Layer 6 of a small transformer language model trained on English Wikipedia (12 layers, counted from 0, width 128).
A neuron's activation on a vector x is SiLU(gate . x) times (in . x), where the dot is the dot product.

Input weights of the MLP neurons that the questions are about. A number n stands for (n - 500) times 0.0014.
n16 gate: 614 399 394 671 504 542 581 298 542 587 604 427 319 489 621 480 356 313 577 518 459 504 519 248 469 385 553 404 456 603 205 422 450 438 522 769 825 357 485 419 603 628 307 298 481 508 368 481 583 609 442 587 515 389 481 468 523 567 680 515 338 419 387 324 465 492 389 622 388 568 372 917 489 545 319 571 478 496 557 432 625 454 646 539 632 431 496 582 620 703 713 664 568 453 548 392 565 307 456 641 519 671 630 523 640 442 481 534 226 508 585 305 481 344 704 545 440 413 582 139 570 727 542 258 625 466 443 384
n28 gate: 605 553 600 316 324 667 504 339 480 572 573 390 672 516 675 579 387 449 481 458 571 692 334 379 480 719 624 426 365 403 299 315 439 713 512 628 736 588 456 471 452 324 311 660 504 271 353 583 310 464 382 344 516 570 630 401 598 545 346 660 443 536 654 311 529 463 640 410 441 587 456 521 147 420 613 614 595 156 408 704 536 402 520 565 388 283 547 378 283 770 625 504 392 475 426 471 569 432 454 488 504 336 394 560 468 512 567 711 508 480 543 504 568 504 468 453 636 659 94 772 304 700 673 660 327 689 439 638
n78 gate: 656 436 584 504 354 853 415 625 505 504 586 365 394 658 368 477 586 513 449 445 587 319 351 339 419 424 593 354 393 348 364 609 384 414 487 367 387 672 509 192 522 523 628 377 677 784 341 657 671 632 504 456 487 776 478 348 329 353 496 611 410 509 232 251 363 337 401 426 252 548 364 546 496 265 336 705 684 402 725 611 270 640 938 201 412 491 383 321 491 636 647 600 478 377 626 319 531 500 252 327 264 584 365 735 504 731 733 420 619 496 738 623 455 605 695 439 588 487 464 522 568 544 455 487 673 549 867 504
n127 gate: 592 378 561 507 634 466 515 519 364 496 519 496 607 394 378 540 515 549 592 361 323 441 504 832 824 605 439 448 353 512 598 759 430 500 662 599 419 333 500 562 373 379 349 524 397 749 466 586 458 466 326 462 365 589 409 645 488 551 481 531 484 415 326 541 528 500 459 534 361 383 538 646 427 527 388 395 749 561 454 592 454 523 436 141 294 392 373 677 428 542 492 444 584 563 474 461 508 852 327 489 523 404 519 806 511 586 534 348 633 379 683 443 577 583 527 341 576 458 508 853 566 599 700 241 213 435 566 258
n145 gate: 580 627 556 797 492 294 516 751 346 627 666 472 444 654 524 488 512 422 592 408 312 439 484 404 576 403 675 639 534 680 329 395 633 655 531 695 562 753 572 480 544 565 580 533 452 536 547 574 650 445 415 647 645 631 496 402 666 438 795 575 476 416 539 347 943 476 539 547 613 960 476 402 659 456 384 516 488 755 532 655 500 698 366 516 492 564 629 825 414 492 508 703 476 484 531 601 600 516 500 605 344 253 641 516 472 313 575 532 370 283 233 508 508 496 492 575 654 417 826 561 508 417 468 563 549 516 528 453
n198 gate: 645 238 462 402 291 500 592 672 539 549 612 492 473 809 432 397 411 654 489 766 676 675 702 527 208 585 606 434 489 381 737 470 354 243 451 527 547 424 604 550 534 500 474 496 439 580 742 310 602 315 523 583 515 315 324 648 693 374 312 564 562 685 504 560 480 547 518 533 646 647 700 379 401 352 604 635 583 200 534 580 652 512 417 535 447 596 571 507 211 613 531 552 561 500 664 364 427 310 595 604 527 477 575 656 405 550 459 428 406 364 322 436 347 466 466 538 451 421 792 411 574 492 573 413 469 267 416 590
n211 gate: 517 470 446 484 595 612 626 400 508 479 665 716 529 492 488 478 577 496 548 679 435 441 729 433 613 437 380 359 456 517 241 414 462 373 647 488 218 492 626 453 458 445 656 185 533 600 393 635 377 578 332 525 429 649 340 421 386 586 623 177 458 395 401 619 598 683 310 427 500 274 335 748 471 529 662 565 516 380 744 773 450 517 192 390 546 321 630 598 504 574 496 687 375 845 630 445 622 454 524 455 671 376 680 463 711 610 479 583 623 562 468 607 275 247 517 389 583 673 611 534 581 707 805 637 709 112 542 606
n237 gate: 819 724 349 518 579 492 492 492 439 414 538 462 432 485 324 719 705 537 659 157 481 458 767 382 542 603 511 328 380 352 361 448 492 404 218 632 638 358 500 688 428 496 710 639 515 345 489 767 306 669 634 466 511 489 641 582 416 570 675 684 408 477 485 474 434 388 452 515 359 526 500 403 409 500 636 341 556 285 508 481 481 335 601 400 346 432 474 437 515 489 394 511 530 539 666 688 588 221 507 832 326 500 600 395 466 604 694 523 440 537 507 381 473 500 526 496 541 493 616 718 411 323 344 365 515 337 424 459
n16 in: 353 514 681 471 473 412 624 445 510 307 483 393 422 483 463 465 408 517 458 477 537 538 483 538 737 655 514 526 592 606 430 660 582 716 416 500 508 547 596 514 647 698 356 483 676 561 493 453 466 351 586 591 284 345 430 633 459 577 403 314 753 414 322 346 693 427 302 277 296 520 470 577 364 435 454 647 567 323 656 707 673 427 403 361 585 408 603 774 507 611 462 597 514 416 410 580 435 469 644 610 623 408 590 456 581 444 389 412 439 507 394 618 596 470 578 550 378 281 420 459 458 765 476 571 503 421 469 567
n28 in: 797 621 622 357 543 480 484 145 368 610 247 468 692 480 629 672 580 461 371 485 543 540 500 397 476 492 469 378 360 453 540 361 532 399 977 665 684 656 297 376 464 552 545 355 559 429 488 423 590 582 333 484 512 695 407 451 256 512 418 739 576 428 687 593 390 665 630 639 531 531 352 634 602 347 534 500 469 602 578 221 257 404 504 624 535 595 342 465 620 680 362 438 449 650 689 492 532 374 765 381 512 441 697 630 731 480 668 637 410 469 554 453 460 600 575 531 598 586 456 779 408 551 694 496 589 547 579 543
n78 in: 692 496 374 350 588 451 427 343 403 371 551 263 496 458 268 425 370 455 588 771 598 465 538 650 288 450 428 504 548 350 457 425 535 543 308 466 589 720 465 578 273 749 749 531 466 714 409 466 617 492 701 572 712 541 289 279 523 539 477 530 457 550 557 564 315 539 530 280 440 625 428 363 462 401 667 530 734 523 511 43 698 345 489 516 462 561 455 538 474 549 561 500 519 535 351 605 454 305 721 392 401 588 402 370 580 574 636 675 515 557 385 693 435 541 298 379 492 542 551 450 539 344 381 679 300 500 658 590
n127 in: 527 395 557 562 557 598 703 519 527 440 527 465 598 571 575 480 485 254 529 515 593 550 515 416 477 466 591 493 686 610 380 333 576 554 463 610 765 267 523 627 702 311 395 457 549 564 459 374 429 425 661 383 603 614 336 277 454 594 268 658 758 412 612 485 313 349 544 437 481 724 695 399 451 398 371 381 422 216 598 511 315 588 616 454 606 420 493 522 623 699 648 463 652 407 504 593 405 659 587 422 599 651 604 303 492 338 552 451 687 579 389 406 397 619 579 328 376 162 500 504 477 432 447 877 430 595 576 769
n145 in: 363 663 530 449 681 628 600 523 427 489 816 758 470 530 572 370 474 679 402 547 630 546 455 656 504 515 568 397 609 340 655 545 527 392 575 564 614 357 557 330 473 678 584 411 557 390 568 533 414 715 320 557 489 272 578 417 554 254 399 568 596 749 264 474 574 337 669 481 571 530 549 383 534 716 603 481 657 561 492 504 598 519 410 531 700 409 626 422 679 598 500 337 367 492 374 458 240 402 321 770 538 492 604 549 425 597 470 459 642 526 448 736 458 474 304 137 549 237 558 446 465 421 157 530 578 542 546 485
n198 in: 363 691 241 665 482 471 326 475 365 625 372 683 650 596 404 519 479 327 483 421 486 482 613 337 496 573 711 392 462 464 493 630 453 482 617 557 747 461 652 441 637 621 655 334 711 493 529 778 614 628 638 571 417 427 504 377 504 526 511 579 405 279 624 606 345 258 434 489 479 865 422 644 374 400 531 408 514 385 429 572 382 518 698 595 457 291 546 525 496 315 489 606 342 695 609 599 562 604 348 542 486 428 278 568 407 588 646 625 546 553 360 351 554 430 547 454 429 504 393 336 507 471 352 518 658 540 453 327
n211 in: 368 465 474 561 452 366 269 732 519 626 633 637 750 489 340 481 442 655 428 561 379 416 515 504 530 504 541 612 460 508 125 625 432 450 669 560 429 400 417 504 500 458 421 531 694 440 515 522 437 660 534 511 436 591 441 571 511 635 633 485 610 413 426 533 639 446 420 237 390 548 389 515 332 646 445 562 201 377 537 478 239 671 467 614 310 331 588 504 541 567 650 284 440 488 507 542 621 283 694 496 530 395 515 605 474 538 522 180 537 363 456 659 647 636 317 596 578 860 393 311 473 709 556 746 396 444 474 618
n237 in: 375 560 390 395 628 424 578 625 433 707 333 541 616 790 606 485 447 540 507 616 410 500 673 316 688 474 405 582 595 592 313 554 441 788 529 453 654 591 223 455 423 429 588 635 547 438 667 504 648 289 308 387 577 301 363 517 574 489 652 507 615 485 724 536 658 754 486 536 371 384 507 601 752 215 532 371 518 423 347 303 566 582 388 474 449 610 543 669 550 333 405 593 357 530 614 358 437 347 701 650 401 423 708 515 482 575 493 453 276 431 407 576 537 543 380 424 500 449 616 489 526 445 434 416 410 272 441 586

Each question shows a token from some text and the vector x that enters the MLP there. A number n stands for (n - 500) times 0.0036.

"ed": 714 647 430 441 449 578 383 439 445 496 338 580 356 526 493 445 656 587 493 369 560 583 529 469 555 490 413 769 719 659 541 417 689 462 539 593 346 555 226 453 665 513 536 515 697 595 521 617 444 425 473 479 566 256 392 355 469 611 545 739 512 510 593 578 471 378 327 557 554 627 361 609 278 482 536 394 499 468 508 423 302 485 433 516 445 531 432 645 439 421 576 570 558 652 581 269 666 298 417 522 478 663 592 537 659 725 317 407 679 473 733 476 553 424 436 604 606 446 546 670 430 523 640 453 583 508 653 522
Which neuron fires most, and how strongly? n237, at about 0.56

" and": 477 369 591 551 544 574 563 498 392 572 481 403 459 462 511 562 576 419 441 533 651 499 659 462 558 535 412 477 476 505 421 496 500 596 452 498 369 640 440 621 482 569 549 556 508 615 646 586 487 286 653 574 512 386 438 543 544 601 622 602 627 491 562 433 370 397 577 391 594 464 458 553 533 576 378 450 424 587 576 570 465 394 416 589 476 335 356 465 645 513 520 607 501 507 573 446 481 465 560 587 484 664 451 463 443 480 592 547 556 364 639 476 496 512 462 423 532 435 493 404 146 432 688 424 657 471 489 425
Which three neurons fire most, strongest first? n237, n16, n145

".": 563 634 531 539 472 574 689 460 503 407 586 445 437 568 574 263 623 631 292 734 494 492 492 551 638 589 427 680 513 550 468 486 579 545 485 567 367 749 422 468 507 393 649 484 612 622 605 554 500 526 472 568 470 599 265 654 520 464 591 527 455 381 435 413 331 330 533 594 417 585 526 348 463 468 433 490 494 673 555 521 433 514 447 532 466 514 467 450 566 520 509 578 420 428 507 448 571 447 474 300 583 618 345 433 576 435 385 499 511 435 499 488 564 336 345 717 572 538 501 365 227 491 525 472 480 615 454 443
Which neuron lights up most? n78

"er": 514 461 602 544 566 528 485 496 566 577 509 465 494 542 475 398 628 637 413 335 590 455 628 427 551 608 333 459 563 550 498 647 748 490 408 589 359 618 399 683 513 484 448 487 430 511 556 430 688 328 464 604 580 349 391 644 617 614 557 467 542 411 412 491 388 495 636 405 695 504 465 459 406 402 542 376 415 701 549 524 432 600 577 521 541 378 312 601 610 362 497 462 520 592 453 558 454 491 269 631 571 595 508 321 522 589 352 507 492 485 491 429 469 730 456 516 515 537 590 415 237 630 536 511 558 472 685 532
Which neuron fires most, and how strongly? n28, at about 0.14

"ations": 499 447 442 288 516 480 542 354 522 546 534 403 594 504 634 455 491 474 308 486 558 460 604 539 556 557 416 521 450 454 464 533 493 432 427 461 426 630 450 704 462 386 594 576 429 466 724 464 480 431 540 526 536 206 340 461 530 618 385 502 582 504 394 364 490 587 559 512 617 422 440 483 411 503 625 448 471 550 477 361 384 547 654 585 407 202 457 429 624 530 384 318 432 580 429 562 507 574 343 519 564 559 455 452 650 495 306 493 329 431 705 549 632 492 380 347 475 287 632 327 225 598 493 431 639 568 583 473
Which neuron fires most, and how strongly? n211, at about 0.048

"ps": 424 648 435 371 528 448 533 392 769 474 434 517 417 477 549 364 553 447 287 316 585 529 369 610 600 581 492 559 625 451 564 456 479 590 481 514 425 623 219 652 589 520 447 587 306 445 715 596 365 620 505 397 681 367 443 473 619 429 516 474 564 535 295 559 418 503 443 413 761 319 430 535 360 462 710 414 424 416 596 389 382 456 536 556 400 323 340 412 627 467 464 383 411 556 463 572 446 381 335 520 609 558 674 539 553 548 281 385 422 537 698 438 701 591 412 529 585 349 590 396 397 818 622 416 617 546 498 411
Which neuron lights up most? n78

" H": 526 458 506 467 462 357 407 481 442 476 503 494 456 525 499 360 522 585 383 366 497 504 430 583 709 491 437 577 558 454 682 593 581 462 598 561 266 500 498 722 619 484 518 472 490 693 583 494 659 440 488 544 357 313 438 504 673 603 500 566 422 393 532 444 474 345 691 455 546 675 417 591 526 619 687 496 533 375 568 363 424 436 476 665 519 464 341 514 467 477 615 424 507 559 660 601 445 398 507 475 561 499 491 487 602 381 349 510 576 368 582 371 596 508 448 466 632 614 661 627 290 386 605 467 566 408 487 483
Which neuron fires most, and how strongly? n198, at about 0.13

" Her": 425 624 528 496 506 607 566 436 361 565 519 420 192 524 453 379 525 553 271 456 559 512 496 480 603 480 501 559 603 488 662 447 786 385 454 529 281 380 502 586 587 400 152 682 587 647 487 318 443 377 625 543 493 255 513 514 447 657 424 760 493 463 555 482 295 435 619 350 463 529 630 510 423 544 531 567 500 440 551 464 363 550 531 646 369 501 479 558 647 269 482 553 542 478 565 534 408 391 361 506 622 379 559 450 600 506 319 493 513 451 438 502 593 429 490 442 533 588 609 507 446 514 631 485 505 409 466 362
Which two neurons fire most, strongest first? n78, n28

" \"": 610 643 501 381 411 528 301 426 420 359 395 642 492 464 627 468 446 441 192 455 661 331 521 320 630 541 555 390 491 498 421 546 343 510 501 531 390 539 521 612 419 378 430 685 521 600 588 364 625 464 555 434 579 344 488 387 420 523 452 652 531 452 379 490 360 560 612 357 342 371 320 348 564 560 343 465 467 469 424 568 360 477 325 515 566 489 434 360 464 483 518 501 416 570 546 628 673 194 490 486 528 399 526 278 424 498 412 340 732 471 494 477 524 665 437 338 480 437 759 478 341 470 559 505 560 557 428 342
Which neuron lights up most? n237

".\n\n": 531 627 488 572 446 686 567 504 563 434 627 438 416 559 539 208 521 488 311 633 695 431 455 511 537 656 464 666 512 518 475 552 451 422 523 578 395 652 491 460 583 461 555 569 668 692 477 571 519 631 461 629 476 522 483 627 614 403 563 664 403 459 324 456 362 377 553 545 408 611 597 313 608 399 427 516 502 562 505 490 441 594 482 534 504 576 502 462 560 537 490 531 449 480 437 469 528 371 555 474 579 621 539 345 540 393 361 486 579 590 465 386 449 371 480 531 602 457 560 262 208 521 531 381 488 543 473 383
Which neuron fires most, and how strongly? n145, at about 0.34

"d": 621 582 370 415 603 518 342 561 561 515 367 503 512 525 654 441 431 434 416 426 638 260 541 412 640 417 331 512 469 513 555 485 519 517 611 533 244 623 437 472 503 480 573 281 562 576 515 551 642 573 391 293 468 283 528 542 531 734 578 745 599 441 483 516 519 453 700 485 677 537 371 432 442 553 512 699 281 564 722 625 500 446 527 514 514 533 336 515 500 329 380 386 347 541 445 292 339 433 504 606 543 538 434 367 655 288 424 524 455 487 546 373 474 499 516 649 525 475 494 362 587 477 583 518 529 560 536 421
Which neuron fires most, and how strongly? n127, at about 0.25

"ens": 632 414 645 341 457 397 486 396 561 616 494 586 481 649 557 389 575 580 361 424 461 595 422 556 568 490 560 453 618 473 510 401 599 524 505 441 499 603 242 727 611 560 701 491 544 498 520 438 752 595 462 549 696 333 347 376 619 537 417 625 717 500 464 351 386 470 560 446 686 375 382 597 462 492 596 297 358 475 714 275 471 468 566 630 411 393 390 647 639 277 492 367 474 361 464 487 566 541 318 537 566 575 564 422 452 598 286 443 547 381 643 498 563 575 422 582 545 519 554 434 326 628 458 404 561 617 700 525
Which neuron lights up most? n198

"A": 438 583 525 333 562 517 504 520 438 463 551 267 430 476 640 372 341 344 322 546 578 499 332 335 410 524 616 594 407 432 631 501 463 514 358 271 274 566 575 536 555 540 670 535 571 622 560 450 638 563 517 544 540 444 468 525 497 599 594 768 426 364 633 464 410 224 498 475 247 608 565 408 537 556 442 495 582 511 608 502 584 554 657 505 470 481 282 557 508 486 401 556 438 475 461 626 423 328 361 624 578 409 553 362 552 345 372 492 562 352 585 568 468 728 567 542 581 730 604 366 446 488 646 610 577 495 585 372
Which neuron fires most, and how strongly? n78, at about 1.8

"s": 500 552 435 369 489 472 537 382 514 491 474 423 472 560 369 392 532 426 424 353 352 590 474 308 677 571 338 479 636 371 562 636 616 383 569 294 403 710 215 649 366 430 565 598 469 484 640 457 561 600 451 513 576 364 334 501 556 606 428 460 564 535 427 439 554 503 456 522 759 423 329 312 424 551 548 346 329 577 597 493 411 367 626 617 516 284 373 484 585 402 396 419 539 563 504 523 557 417 549 566 502 436 361 550 676 552 402 462 473 485 613 449 558 654 325 371 605 546 604 469 282 700 508 431 412 634 719 464
Which three neurons fire most, strongest first? n198, n16, n237

"hel": 386 667 636 514 385 630 423 401 466 560 653 557 470 527 497 524 670 507 472 396 463 595 455 457 638 483 401 457 633 514 588 808 526 381 507 549 478 584 551 716 700 420 464 542 530 398 763 447 670 215 523 459 511 500 601 567 582 648 340 549 337 542 458 390 460 366 610 684 654 449 205 430 374 459 603 534 443 515 583 531 599 480 447 713 429 726 292 538 574 262 396 480 492 442 625 628 473 368 415 636 587 498 431 432 335 525 305 443 708 423 539 489 402 565 380 683 655 534 554 314 481 567 657 387 636 654 430 454
Which two neurons fire most, strongest first? n78, n127

"R": 493 345 422 574 569 466 591 582 571 461 381 396 475 523 615 382 477 454 362 460 493 412 339 489 619 508 521 592 573 412 523 530 592 453 461 493 173 659 407 529 625 483 692 585 385 521 528 409 674 577 446 438 577 584 494 441 563 684 611 622 533 461 570 508 463 285 512 406 319 660 561 483 451 535 503 560 531 381 680 324 601 505 457 441 518 518 248 575 630 371 448 438 359 390 592 522 634 389 467 539 543 457 493 438 639 380 278 546 538 349 538 462 572 596 555 449 460 590 505 311 404 525 573 535 520 447 480 473
Which neuron lights up most? n78

" contin": 537 607 493 524 591 647 600 392 414 555 448 531 359 479 624 308 522 497 347 525 354 386 430 524 725 454 441 563 589 511 479 564 614 523 394 657 434 538 372 549 325 535 658 765 448 426 606 643 451 603 386 742 392 131 646 501 503 599 561 624 529 563 420 484 338 379 673 346 795 505 353 511 528 399 560 663 526 494 681 613 489 479 510 636 526 548 153 491 407 576 594 480 507 518 472 492 487 451 481 429 583 648 516 412 704 309 416 480 470 395 406 503 631 454 333 652 645 747 537 324 503 448 406 449 549 425 635 436
Which neuron fires most, and how strongly? n127, at about 0.4

"il": 367 519 815 406 513 542 422 449 457 672 581 760 554 593 394 420 579 580 547 382 477 507 544 523 495 626 584 605 490 486 432 506 770 344 520 526 438 403 363 724 582 497 387 447 463 510 584 663 562 387 461 434 550 624 538 427 577 713 432 554 523 329 426 418 426 496 562 485 511 498 292 532 276 358 401 550 371 404 606 484 591 534 471 482 500 600 399 633 552 409 444 469 475 535 753 506 657 260 632 725 575 580 518 287 586 517 347 232 630 523 422 499 532 583 363 702 617 562 612 433 479 465 642 649 529 537 655 469
Which neuron fires most, and how strongly? n211, at about 1.9

"or": 472 525 479 539 448 482 781 412 514 535 490 554 403 320 722 461 510 524 542 323 685 391 551 172 606 702 359 547 815 362 581 461 650 367 383 565 484 461 309 544 503 431 563 527 465 489 749 508 529 212 397 857 630 225 353 427 641 582 376 546 499 419 479 461 378 384 649 389 605 453 491 412 541 309 696 528 545 506 464 415 466 490 581 337 527 314 432 420 491 542 426 404 465 758 444 624 488 533 485 484 539 568 429 387 471 485 486 588 478 480 301 490 418 535 415 478 441 464 521 336 333 697 470 403 382 547 549 500
Which three neurons fire most, strongest first? n211, n198, n237

" in": 355 447 558 310 482 505 451 378 446 599 551 373 487 596 552 387 679 351 353 534 505 490 540 455 555 530 391 570 437 463 491 443 392 557 451 392 302 593 359 545 348 429 395 494 490 423 643 550 925 380 544 544 466 330 542 486 666 528 411 622 652 414 333 511 412 466 483 283 525 551 415 588 602 518 507 644 360 669 635 649 501 516 518 493 363 595 396 509 441 427 563 661 369 579 540 554 447 260 612 551 443 451 564 399 505 609 460 599 430 469 649 376 546 498 472 604 505 508 696 418 367 506 634 477 620 477 626 397
Which neuron fires most, and how strongly? n127, at about 0.4

"it": 494 725 546 361 555 565 575 331 369 554 364 364 420 552 480 427 500 512 253 411 655 287 684 571 403 592 582 521 521 469 530 531 625 374 588 590 339 551 394 481 722 548 599 365 618 450 511 657 555 497 461 748 553 272 424 589 512 679 463 535 743 555 472 376 428 561 395 462 440 472 577 524 444 471 437 390 527 340 607 408 775 634 651 435 552 532 478 627 472 536 636 511 488 599 422 348 572 251 440 511 614 576 536 431 801 471 482 481 447 595 362 539 683 419 397 588 594 535 611 531 405 633 816 508 577 492 637 461
Which neuron lights up most? n16

" as": 471 514 550 541 379 615 677 367 589 610 633 422 355 424 639 608 604 448 416 706 602 382 459 623 563 233 505 680 571 400 566 553 482 451 465 369 400 522 479 692 543 421 539 616 502 420 421 538 585 406 455 395 607 423 616 392 370 475 636 513 476 550 422 566 254 430 403 515 512 591 498 302 508 602 317 495 220 565 559 450 501 406 610 629 390 317 299 468 505 450 518 557 449 459 332 627 516 366 544 597 590 648 440 373 513 604 480 504 407 570 431 460 494 480 364 658 520 489 585 608 327 503 568 336 541 634 579 400
Which neuron lights up most? n198

" int": 366 514 523 338 522 602 614 305 685 338 328 397 469 436 558 297 506 405 437 599 517 431 613 491 722 411 381 536 811 486 518 590 449 503 466 619 465 482 273 534 438 481 496 443 305 645 588 398 519 596 331 556 306 201 495 339 470 838 478 605 433 447 573 516 334 520 374 259 707 402 395 475 592 602 488 586 277 359 511 612 453 599 458 492 435 777 508 544 362 306 596 456 438 655 543 450 455 453 667 639 664 510 565 430 592 311 383 420 391 388 651 504 570 332 522 507 548 513 518 573 472 457 454 418 552 421 472 453
Which three neurons fire most, strongest first? n16, n145, n78

" Ch": 455 460 521 528 464 554 463 550 553 375 499 552 580 502 567 446 485 576 286 391 472 477 596 423 472 500 449 542 449 482 746 428 625 505 593 502 155 496 353 706 578 530 385 618 520 657 627 460 547 486 471 295 551 406 588 361 450 646 506 466 551 437 464 527 405 403 695 522 537 568 542 561 513 408 554 424 476 456 535 459 402 398 374 487 621 719 364 529 383 450 542 489 457 543 568 611 460 397 395 538 646 466 554 544 539 420 355 548 571 500 415 522 582 420 348 443 492 404 669 441 360 473 523 548 624 556 413 430
Which neuron lights up most? n78

" Sch": 476 504 534 503 499 371 485 391 407 517 325 433 513 531 564 275 547 812 445 354 527 543 428 488 751 608 444 583 505 555 547 524 576 453 456 382 304 584 411 709 530 556 570 616 558 648 660 419 530 430 476 374 460 333 533 448 467 553 519 567 481 482 452 479 283 378 780 474 565 589 492 602 459 408 645 521 385 462 486 446 586 339 509 604 470 600 313 702 574 385 372 505 588 488 692 649 385 439 456 520 483 479 341 384 674 398 316 474 564 360 579 501 525 558 323 521 573 561 524 518 376 513 598 585 495 571 500 407
Which neuron lights up most? n145

"echn": 536 648 525 496 553 484 396 457 562 696 563 607 552 526 569 320 522 573 410 361 480 649 509 419 433 620 436 561 764 521 519 399 638 354 519 501 372 315 273 596 554 564 598 449 537 678 524 577 497 504 505 419 543 316 587 281 443 731 500 451 602 485 518 522 248 455 537 500 517 393 416 585 251 405 550 547 538 539 571 322 374 516 371 462 470 664 480 691 463 605 538 538 515 377 519 530 456 554 440 640 620 637 448 478 580 669 289 393 572 443 611 496 823 642 536 513 489 197 656 500 442 605 452 537 727 505 569 422
Which neuron fires most, and how strongly? n16, at about 0.17

"el": 525 598 570 472 475 510 465 606 550 499 612 553 667 565 428 406 678 471 333 327 450 407 523 623 587 347 479 390 636 519 403 474 738 429 382 581 444 409 413 701 592 517 557 636 617 405 680 548 628 497 431 331 725 441 462 499 659 624 428 309 682 566 519 432 496 443 793 516 531 562 401 536 382 385 650 429 436 500 584 420 404 647 542 553 614 598 420 457 367 263 443 359 638 425 579 482 462 512 443 843 663 446 595 512 446 600 361 448 575 437 392 468 522 504 459 418 525 384 545 448 353 697 561 306 609 539 739 466
Which three neurons fire most, strongest first? n145, n237, n78

"av": 422 519 405 391 615 360 702 373 654 769 533 599 371 550 274 465 618 359 192 545 521 463 626 438 501 741 339 453 535 349 422 598 592 505 718 515 480 603 467 654 785 475 537 683 601 501 479 655 690 564 368 492 451 436 506 642 493 504 525 489 659 604 457 687 531 531 585 398 506 497 405 525 458 415 697 451 480 384 448 487 603 595 473 476 698 430 513 603 505 462 486 489 379 449 567 319 563 681 489 420 552 234 434 524 441 621 440 492 559 392 562 564 477 591 306 683 437 511 580 289 493 635 717 522 652 544 635 359
Which three neurons fire most, strongest first? n211, n198, n78

"b": 572 483 311 409 610 442 590 391 488 610 445 566 465 531 615 458 457 587 332 606 716 529 343 273 623 350 655 471 410 496 437 490 645 389 636 477 279 614 479 578 548 525 577 442 493 613 512 536 506 510 391 234 586 191 612 543 494 484 700 498 541 480 534 498 447 368 663 315 544 517 374 489 554 489 493 561 306 505 677 515 555 493 459 466 434 591 444 421 301 366 623 544 360 701 583 362 406 239 294 538 449 401 480 562 713 353 399 518 620 328 597 311 519 495 462 443 342 600 439 451 404 476 451 610 604 487 531 475
Which neuron lights up most? n211

" we": 297 523 524 467 420 429 673 521 522 384 375 543 328 454 574 226 601 473 327 637 601 734 688 446 587 474 400 293 415 327 336 475 604 466 555 300 336 603 255 748 509 467 538 526 568 539 555 561 414 672 502 309 549 261 405 426 556 562 489 513 588 393 422 519 389 375 644 373 749 412 479 480 304 483 569 336 419 353 645 399 320 447 459 616 584 509 405 351 411 466 531 472 561 535 463 608 536 456 326 471 629 416 502 567 542 287 518 480 441 514 404 367 586 427 506 419 418 505 644 341 449 469 587 558 621 401 487 471
Which neuron lights up most? n211

"aint": 372 542 602 570 595 394 515 482 608 879 424 436 511 613 594 214 570 513 238 297 465 499 667 415 436 408 560 529 668 595 553 510 542 408 627 633 393 635 415 638 675 486 526 384 456 459 515 486 486 546 474 609 520 282 388 465 407 563 489 533 716 479 280 385 406 427 532 343 586 527 452 455 380 519 611 615 462 419 443 347 473 584 503 584 750 423 403 363 479 416 736 452 468 622 604 554 573 377 478 613 589 367 312 568 633 671 451 457 536 580 456 521 403 450 505 669 557 246 632 451 372 547 502 414 539 574 372 461
Which two neurons fire most, strongest first? n198, n16

" U": 501 392 510 521 500 533 417 649 518 599 413 363 430 391 591 362 438 611 345 594 644 434 401 434 569 596 427 504 614 524 517 604 441 431 509 450 297 341 487 598 631 384 508 548 489 513 535 392 728 412 497 480 593 400 580 482 424 614 564 726 387 328 534 497 271 506 560 449 576 514 426 451 437 528 556 487 506 246 544 396 357 696 640 521 547 484 451 477 499 529 441 515 398 442 663 662 544 435 397 691 470 331 498 427 661 573 202 552 663 386 545 539 609 501 427 405 559 439 495 468 347 311 625 468 509 463 477 449
Which three neurons fire most, strongest first? n16, n198, n145

")": 483 481 506 580 496 514 428 530 417 396 314 423 546 624 437 389 510 531 395 532 621 483 644 546 473 607 452 667 483 568 450 670 637 567 500 557 400 455 463 557 579 407 686 648 511 533 755 608 557 498 309 411 533 354 230 483 437 620 393 654 492 448 305 505 273 370 675 363 471 446 514 422 513 545 539 432 442 536 518 504 476 397 300 568 375 322 461 497 341 471 469 532 390 603 437 591 536 437 445 392 589 539 498 428 643 447 362 581 596 356 568 458 457 679 368 551 604 398 472 523 242 445 606 492 549 501 586 570
Which neuron fires most, and how strongly? n127, at about 0.17

"196": 566 577 534 397 547 451 437 643 442 559 459 600 466 548 458 396 517 486 428 475 495 447 431 453 486 666 485 440 669 622 659 505 483 596 485 389 355 621 399 563 601 420 363 567 640 699 696 644 683 448 584 268 552 479 652 338 378 674 389 752 536 410 505 609 164 505 534 412 687 682 475 427 431 360 497 640 411 485 647 460 520 533 393 687 482 556 448 456 505 494 571 410 548 566 390 426 511 473 452 623 583 548 515 171 514 540 513 609 426 398 722 453 569 537 442 485 336 510 487 414 450 601 437 442 358 383 449 583
Which three neurons fire most, strongest first? n145, n198, n16

" with": 566 501 729 522 623 559 634 500 466 568 450 345 358 491 530 546 546 642 345 539 670 477 600 480 555 461 434 572 622 481 423 469 456 513 353 432 358 514 347 467 549 508 331 505 533 506 597 443 468 474 476 625 631 316 394 520 459 584 600 695 529 438 437 476 353 474 425 405 582 632 431 467 684 518 378 415 407 522 580 529 481 550 518 552 443 292 454 421 504 471 567 725 365 528 578 515 494 298 522 633 382 465 404 562 514 548 585 471 551 538 604 477 616 649 467 584 467 441 527 536 237 468 690 473 598 392 478 213
Which three neurons fire most, strongest first? n237, n16, n127

" ch": 483 487 498 653 485 524 467 428 620 464 449 632 570 506 611 483 509 562 256 470 486 427 542 459 515 520 469 621 370 456 662 360 545 494 601 472 270 506 317 698 576 477 528 642 467 677 579 538 412 461 434 184 481 256 585 347 465 587 535 441 535 438 469 555 398 400 772 495 559 445 475 557 639 332 628 526 410 502 466 482 494 353 361 532 606 665 335 518 316 488 577 511 503 671 492 588 473 296 420 556 582 427 458 499 629 373 387 545 630 467 543 618 614 535 282 509 472 365 592 315 349 558 386 555 699 487 449 435
Which three neurons fire most, strongest first? n127, n16, n78

" the": 474 548 547 451 533 516 498 500 501 579 498 375 370 501 490 448 417 447 315 643 570 443 531 537 439 551 438 537 533 617 565 426 540 567 547 556 334 564 528 539 444 482 525 420 606 496 508 513 430 486 418 543 514 453 565 410 529 545 444 592 651 480 528 405 438 514 460 527 441 536 500 460 390 570 337 574 405 564 481 538 750 538 454 569 531 485 320 525 509 520 531 672 469 553 427 470 492 472 440 516 499 408 636 453 477 481 493 488 503 429 461 531 504 509 549 448 561 596 496 398 169 415 562 487 582 389 475 139
Which neuron fires most, and how strongly? n16, at about 0.18